Layer 10 of a small transformer language model trained on English Wikipedia (21 layers, counted from 0, width 96).
A neuron's activation on a vector x is GELU(gate . x) times (in . x), where the dot is the dot product.

Input weights of the MLP neurons that the questions are about. A number n stands for n times 0.00061.
n28 gate: -235 83 304 -104 0 279 -181 -148 -129 57 -62 17 -245 71 -169 55 -365 164 -40 -179 -364 -38 -74 73 -17 -300 121 -45 212 135 315 17 113 50 -264 -116 148 209 39 66 22 69 38 142 129 -104 205 -224 17 112 113 -29 181 110 106 261 239 182 341 34 79 132 -455 -197 -400 -315 340 -172 -106 275 92 362 108 103 -189 58 182 236 143 160 27 328 84 60 -199 322 367 -5 -27 94 -17 -28 5 -59 17 60
n72 gate: 206 -94 160 -82 113 -114 0 49 145 189 0 173 -162 -230 -160 -161 82 4 -192 -67 -97 216 -24 307 -118 -114 -203 -314 -89 -119 -238 -109 -120 159 -11 72 109 20 28 39 102 94 -144 71 -57 74 36 -114 359 -138 -4 81 100 19 -12 -134 -107 61 -40 76 60 -90 105 107 -245 -239 51 -170 -226 -91 -93 96 -40 8 -213 12 -64 73 16 8 79 130 91 -142 -83 -122 108 -23 -153 -113 -37 -90 70 53 -45 -261
n83 gate: -147 -120 4 48 -83 155 -96 -115 -28 -77 -161 -38 107 99 -216 -104 -195 -48 35 -206 64 86 -351 -195 -112 -237 17 -240 -125 106 -94 269 65 59 186 -51 -184 -30 4 161 -50 152 16 -177 275 -16 -4 -44 29 -13 -54 34 102 -59 -4 -29 -96 128 -164 156 -123 91 -20 4 -202 -16 -12 164 62 -259 -340 -243 -47 -35 50 -144 60 194 78 -120 -112 -104 -159 -204 97 -221 134 124 -195 -33 -142 -25 -325 56 -39 -199
n84 gate: 130 -161 -86 -42 96 174 4 226 -129 17 -164 58 4 92 -12 93 119 -8 -147 -94 -21 71 21 70 105 -47 44 -65 -81 146 12 -202 -86 -94 -59 -169 -99 -128 297 -64 113 29 20 156 157 -140 -178 -120 80 41 238 -4 49 161 155 -53 170 187 138 -4 66 28 -19 152 247 -154 -36 67 -202 -77 -213 334 -103 134 -138 25 175 -100 -44 -62 -85 -121 130 24 136 -149 15 -24 67 442 -113 -293 203 101 -152 4
n140 gate: -166 164 66 -185 73 -35 -75 -201 21 -98 346 93 116 231 -70 -17 -173 107 -202 -183 13 247 231 123 168 75 -51 -140 209 240 -186 -13 60 -17 17 -237 169 251 -17 -51 130 244 73 25 156 -47 -102 -392 125 -174 149 187 -35 45 48 251 -18 -137 -109 48 33 34 -25 36 0 -85 -128 -197 -216 -73 -45 -76 111 184 17 -286 38 103 99 -4 -33 0 -74 -8 -27 -117 184 -137 -156 215 81 -262 124 -17 131 -169
n152 gate: 163 30 61 -110 20 258 -53 -187 -34 -10 -36 144 -347 30 26 -40 -187 -313 152 5 5 237 16 271 -101 -180 80 188 -151 -221 379 227 -84 -25 113 -83 -83 -313 -30 449 15 -47 219 -181 127 -30 -259 -19 -110 -106 49 -78 0 -57 91 -187 -42 112 -41 -174 38 -65 -235 -148 -50 -20 5 125 300 53 250 323 -113 10 313 21 189 350 235 -222 63 -181 35 123 376 -121 -76 -358 -93 -20 94 115 -85 -126 -63 5
n159 gate: -43 -47 -305 59 -326 -292 -27 -22 -205 289 -105 -144 -48 -195 -43 52 45 27 210 33 106 258 14 -86 33 186 -98 62 -39 -14 -46 120 -104 256 -256 295 19 -96 61 93 -9 216 -93 -89 -210 195 251 -317 -168 142 -126 -87 -81 -294 28 -287 -25 100 71 -76 126 -145 0 -20 -56 -74 -98 -29 -80 -391 -131 32 293 -297 28 -15 0 -49 -79 72 122 320 -208 138 188 282 -84 42 210 -51 -63 28 -28 -77 -162 -41
n179 gate: -241 -5 6 -40 -124 -137 37 -21 174 474 127 -217 -263 264 122 195 -161 275 79 -220 367 182 -268 -265 195 -147 32 203 25 42 -128 17 371 93 -42 -118 -67 -216 -131 145 -71 -363 -75 -31 259 70 34 -277 -167 213 257 -263 33 -57 5 -109 188 131 323 -17 -93 -178 114 17 -48 80 312 45 52 23 0 -116 100 -34 98 -366 42 -310 27 -26 -84 5 153 -271 -23 -87 -293 382 63 54 169 32 381 209 -176 -69
n28 in: -49 97 27 6 5 -211 341 266 -193 177 404 88 210 -96 88 -134 252 108 -28 228 -44 -58 205 -159 156 -135 -160 -212 -132 -115 37 6 -149 131 -10 -141 149 -49 -152 69 43 -22 32 -46 110 197 -232 -161 102 -406 -416 -255 -258 -51 130 431 -187 -10 11 60 -93 268 -26 -39 -165 47 -101 133 -183 -306 -117 356 77 -351 232 -238 -249 112 326 41 238 210 -22 111 28 -118 280 -181 5 -91 134 43 287 0 191 42
n72 in: -36 44 -279 276 101 -44 64 -8 86 -172 31 -36 -209 140 72 -93 -8 -161 129 -205 77 43 109 135 -397 -64 -176 -139 173 47 104 41 41 139 -142 15 -45 -86 116 -250 -53 185 26 -184 4 31 86 51 48 -223 66 -278 -81 -168 183 -142 -51 192 -143 36 186 -57 376 65 17 -199 0 -201 24 -335 -91 -133 158 -115 44 -130 192 188 101 4 132 -66 -293 -195 -28 18 8 44 65 9 18 -365 -83 51 -255 -125
n83 in: -175 -31 54 -32 291 67 171 89 -281 114 -32 -9 14 128 109 -18 217 179 264 14 -169 -145 119 -240 116 -17 44 185 175 226 -22 73 -132 -113 61 16 187 -264 -9 269 -9 14 70 215 126 40 64 77 -151 -265 10 252 -127 -106 94 -31 98 47 27 127 -13 84 94 369 -75 74 97 189 52 85 -87 -69 -50 -171 -161 220 64 240 323 180 90 22 -40 -22 -178 241 34 291 -291 200 92 44 154 -112 -149 -22
n84 in: 97 5 397 -65 -86 203 107 -220 126 178 -29 118 -45 100 -186 135 124 -175 -10 -190 -133 -123 119 -240 77 -261 -24 253 237 132 -245 -168 -89 -112 56 -105 -25 -118 146 -52 -246 -196 -129 -364 126 72 -178 107 158 -78 171 332 -54 274 -68 39 76 -260 -151 108 156 -134 -235 121 76 264 -43 -75 -133 -122 65 -89 -84 -10 116 -395 46 -55 33 9 232 222 -150 -104 157 -96 50 0 -70 -379 85 -48 -148 32 -141 -47
n140 in: 146 120 173 125 104 297 192 166 -311 252 -183 97 -231 149 -92 -45 205 -5 -83 126 -297 -123 -10 10 -80 29 278 -46 46 -200 167 256 -263 -91 -263 166 -185 -112 -35 50 170 -104 -69 109 92 35 31 207 -35 277 11 -144 87 -71 -86 -356 -263 222 -182 366 -134 -110 -14 -94 -213 211 -272 129 -197 274 -47 209 102 -202 35 -21 289 166 -134 144 337 65 70 -201 -111 -45 9 35 -5 -45 -150 45 124 -193 126 34
n152 in: 134 10 279 -87 92 232 132 -84 95 156 -234 -35 -35 63 -30 -10 -215 9 -204 -168 196 203 146 -155 49 161 -15 198 27 -67 -77 -256 209 -124 -10 38 -55 350 129 -53 -39 97 -19 -9 191 262 -66 -28 -190 -10 -279 141 -160 -237 203 84 77 189 124 -40 -314 44 56 62 15 159 160 -243 136 372 188 -119 65 -122 413 366 303 71 63 151 -28 -128 -138 -101 67 270 79 -136 220 10 -96 -68 -131 -378 15 96
n159 in: 89 -13 126 138 -214 155 -195 -4 -163 113 -183 -104 231 -101 18 106 101 -160 317 40 -72 -187 9 58 -31 -175 44 -210 -36 232 99 59 -98 -13 86 -19 186 -135 -289 -31 234 0 0 -96 51 183 -254 64 -35 44 -38 36 139 -238 67 -172 -107 9 53 13 143 -268 164 -23 187 104 26 -305 -145 88 -55 39 63 -334 -27 288 -81 128 105 -280 -47 97 -9 65 5 132 -58 188 73 13 210 -70 187 -446 120 -30
n179 in: -292 126 102 -159 -42 122 -253 15 -61 -162 -75 54 -16 -42 225 -236 191 -45 -361 133 -124 -181 11 385 37 -15 151 -197 -129 -226 283 -70 365 48 169 -69 254 -188 32 -141 -132 132 31 -25 194 -52 -54 -162 68 -90 -390 -141 -338 -140 58 -190 -138 -193 -239 294 372 16 -131 -127 390 -41 -141 -5 -140 -105 87 446 102 109 -84 72 10 -27 -89 -157 -238 -279 -74 82 272 -158 80 255 26 58 38 -16 125 25 -193 -36

Each question shows a token from some text and the vector x that enters the MLP there. A number n stands for n times 0.0075.

"ous": 48 -34 -17 -98 -117 19 -4 -1 16 57 37 -13 -103 -67 109 41 321 24 195 -14 11 -8 -74 -114 -107 245 -45 132 -142 107 -46 96 277 -121 -1 -251 -67 -34 -100 -55 -73 57 41 -162 -259 68 54 7 174 112 108 -7 -233 -44 51 34 50 -18 -149 -134 134 12 9 62 60 139 -95 181 33 -28 -101 6 -205 50 -64 -42 -27 20 -118 184 32 -157 -43 157 -139 51 0 -62 50 84 -18 -133 102 -71 56 14
The neuron with the highest activation: n152

" war": -120 -17 14 -52 -112 55 -1 -116 -54 -12 123 -6 47 -83 28 10 124 278 21 93 -84 42 -184 -15 -68 -5 115 -42 -346 242 -164 -45 160 -258 -115 -223 -1 -31 -140 122 -17 64 74 -181 -13 172 31 224 -47 -125 240 -16 29 -33 116 -96 -40 -150 -144 11 -59 9 -10 28 7 4 -128 88 -48 73 -4 -72 -65 6 100 152 198 -70 103 -15 75 -145 46 139 48 75 -53 -30 66 197 82 -147 6 -86 -5 -7
The neuron with the highest activation: n83

"ust": -213 55 14 36 -74 70 49 -43 10 -17 -22 15 -81 -121 -58 107 -59 105 112 168 -227 -107 12 32 -92 71 14 -19 -91 -104 -123 150 175 4 -20 -198 83 12 -39 88 -176 16 -11 -136 -66 189 3 349 -118 213 122 -23 -61 -207 -15 -153 76 15 80 -18 -14 56 46 71 46 -177 -27 127 -71 -97 -49 -27 156 -69 -3 146 -37 -9 -36 38 72 -110 -6 27 88 93 -124 -142 60 165 113 -102 80 -198 -58 -40
The neuron with the highest activation: n159

" on": 1 36 -149 129 119 60 142 36 -60 81 -105 -72 -120 -54 42 11 78 182 -40 125 -91 12 58 -45 -179 174 71 106 -88 117 -214 -16 56 -350 -116 -263 -105 107 -93 14 -23 -32 19 -115 -140 197 9 -58 85 -23 -18 82 -14 62 -6 2 -49 -77 48 27 140 -87 183 195 42 -94 -157 49 106 83 -161 -205 -26 104 -6 -100 105 42 12 78 132 -194 -43 85 -57 -8 147 26 -69 -91 4 -103 22 -74 30 5
The neuron with the highest activation: n140

".": -18 11 -78 58 99 52 36 -43 -26 -54 -108 39 -57 -100 -85 -20 84 31 -132 115 -131 29 54 -82 -20 20 30 -1 -233 81 -329 0 182 -132 -133 -321 -60 54 8 -6 176 -150 38 -220 -148 88 86 201 179 127 -42 -23 5 97 -1 -59 -9 -175 -113 2 47 -9 76 50 -6 41 66 98 26 -36 42 -197 1 186 67 -26 179 52 37 -49 151 -140 77 154 -147 18 38 105 189 -169 -54 -121 107 -155 17 125
The three highest activations, in order: n28, n179, n83

" D": 53 9 33 17 -222 104 -2 -25 -15 43 29 -39 -74 -69 -36 20 143 33 29 86 -31 -70 193 69 -54 6 129 -17 -136 147 -382 -150 278 -367 -64 -58 32 37 -17 75 -106 31 -105 -108 -54 123 99 32 113 -10 1 79 62 62 -9 -44 40 -65 -125 -9 -161 -44 214 30 -113 63 -162 121 8 40 47 -91 60 92 -143 114 -52 41 109 227 -27 -32 -32 103 -78 27 -44 11 142 -11 -4 -102 -1 -244 -94 83
Which neuron fires most, and how strongly? n28, at about 0.13

",": -18 209 37 47 -59 59 36 -50 -200 -9 28 55 -54 -199 -4 -106 226 103 -15 -57 -78 25 65 49 -50 149 93 63 -106 110 -115 161 214 -212 -150 -70 -94 0 -103 58 22 -11 -28 -236 -129 9 -10 7 63 87 170 -48 27 168 4 -132 -31 -272 -56 5 26 6 54 8 -28 -70 63 145 -67 64 -66 -149 -2 78 85 77 82 168 -11 -16 57 -237 93 115 -24 -116 -49 -11 125 -187 -158 -103 126 -139 112 116
The neuron with the highest activation: n28

" death": -77 -58 -9 -16 -21 -35 -97 134 -33 95 25 67 -232 -110 77 -51 123 -8 25 350 -143 -139 -54 19 10 140 79 106 -91 250 -164 5 251 -241 5 -207 -32 70 -171 55 -72 -46 12 -193 4 187 33 207 -103 -12 36 -11 111 -115 52 -88 -101 -149 -58 -35 52 -76 -25 122 142 -53 -103 -28 19 59 -62 -24 -158 30 -11 95 51 65 69 93 -118 -140 65 164 -32 69 -45 7 47 156 -10 -164 44 -3 -96 116
Which neuron fires most, and how strongly? n28, at about 0.13

"ate": -68 -50 101 6 -125 -3 32 -26 -10 -50 0 -93 55 -159 112 -27 7 304 88 60 -111 -73 -132 82 -162 231 -70 -29 -114 33 -149 57 69 -18 -75 -111 -84 83 -200 69 -30 -59 94 -146 -188 219 -45 129 102 32 52 -14 -93 -50 -54 -26 80 133 -132 -2 19 91 72 5 28 -108 -100 -3 -41 106 100 -312 -82 62 85 25 49 78 53 -100 -5 -117 86 266 -44 221 -21 -217 -2 156 -28 79 32 -165 90 -5
Which neuron fires most, and how strongly? n84, at about 0.19

" of": -19 113 -125 -50 84 106 52 62 54 75 -84 54 -46 -157 20 65 166 110 57 -8 -47 -36 -163 -60 -148 117 -13 142 -203 67 -267 64 194 -231 -14 -262 -92 42 -116 -2 -62 -34 21 -191 -100 20 84 -120 -30 34 -125 16 48 168 -24 -127 67 115 -108 -90 25 47 48 60 -13 4 -95 26 33 126 -74 -66 -37 158 -9 50 221 65 28 188 101 -180 -104 54 -22 -109 200 32 59 -103 14 -89 140 -291 40 96
The neuron with the highest activation: n28

"u": 25 5 88 -93 11 9 115 38 141 -128 66 -74 -33 -87 46 99 -107 60 65 -12 -92 202 31 5 8 36 -40 -7 -244 22 -178 114 20 -77 -40 -83 50 -187 -96 10 -5 -76 89 -265 -90 282 74 3 -58 -83 53 43 -205 -125 -22 51 17 -75 -255 113 -12 -18 -48 84 -21 -44 22 57 -24 -29 168 -143 -154 -14 -112 57 -13 -15 -22 16 228 122 73 188 37 6 87 3 52 172 -163 138 31 -316 129 0
The three highest activations, in order: n152, n159, n179

" he": -49 197 -57 6 -54 39 90 143 -18 -108 54 21 61 -157 47 15 39 55 -20 221 -133 1 -71 100 -15 88 101 91 -124 161 -236 37 43 -286 -125 -120 56 67 -165 35 -34 -141 -18 -290 -47 189 31 70 -42 34 82 -36 -26 81 74 -47 -143 -45 -99 54 -200 -41 138 24 -26 -82 -21 146 -121 -143 58 -1 -2 166 -58 77 85 175 -20 -42 113 -47 86 213 -173 90 -96 -35 -45 -76 -50 -157 1 -3 98 24
The neuron with the highest activation: n152

"ab": -18 10 -9 -44 23 -73 66 263 11 28 -10 -98 -176 -108 -85 93 -153 119 67 -32 -234 30 57 139 -46 65 -4 -69 -299 81 67 -26 -73 16 -9 -201 -6 -90 -58 91 -29 -136 68 -195 -177 299 33 64 -103 -36 94 82 -77 -141 -49 -144 -29 35 -109 -2 14 133 144 -148 137 23 57 -73 -49 26 292 3 -162 55 13 -38 -27 18 78 33 2 -74 171 220 39 106 -9 -49 63 220 -71 46 -44 -104 27 -81
The neuron with the highest activation: n152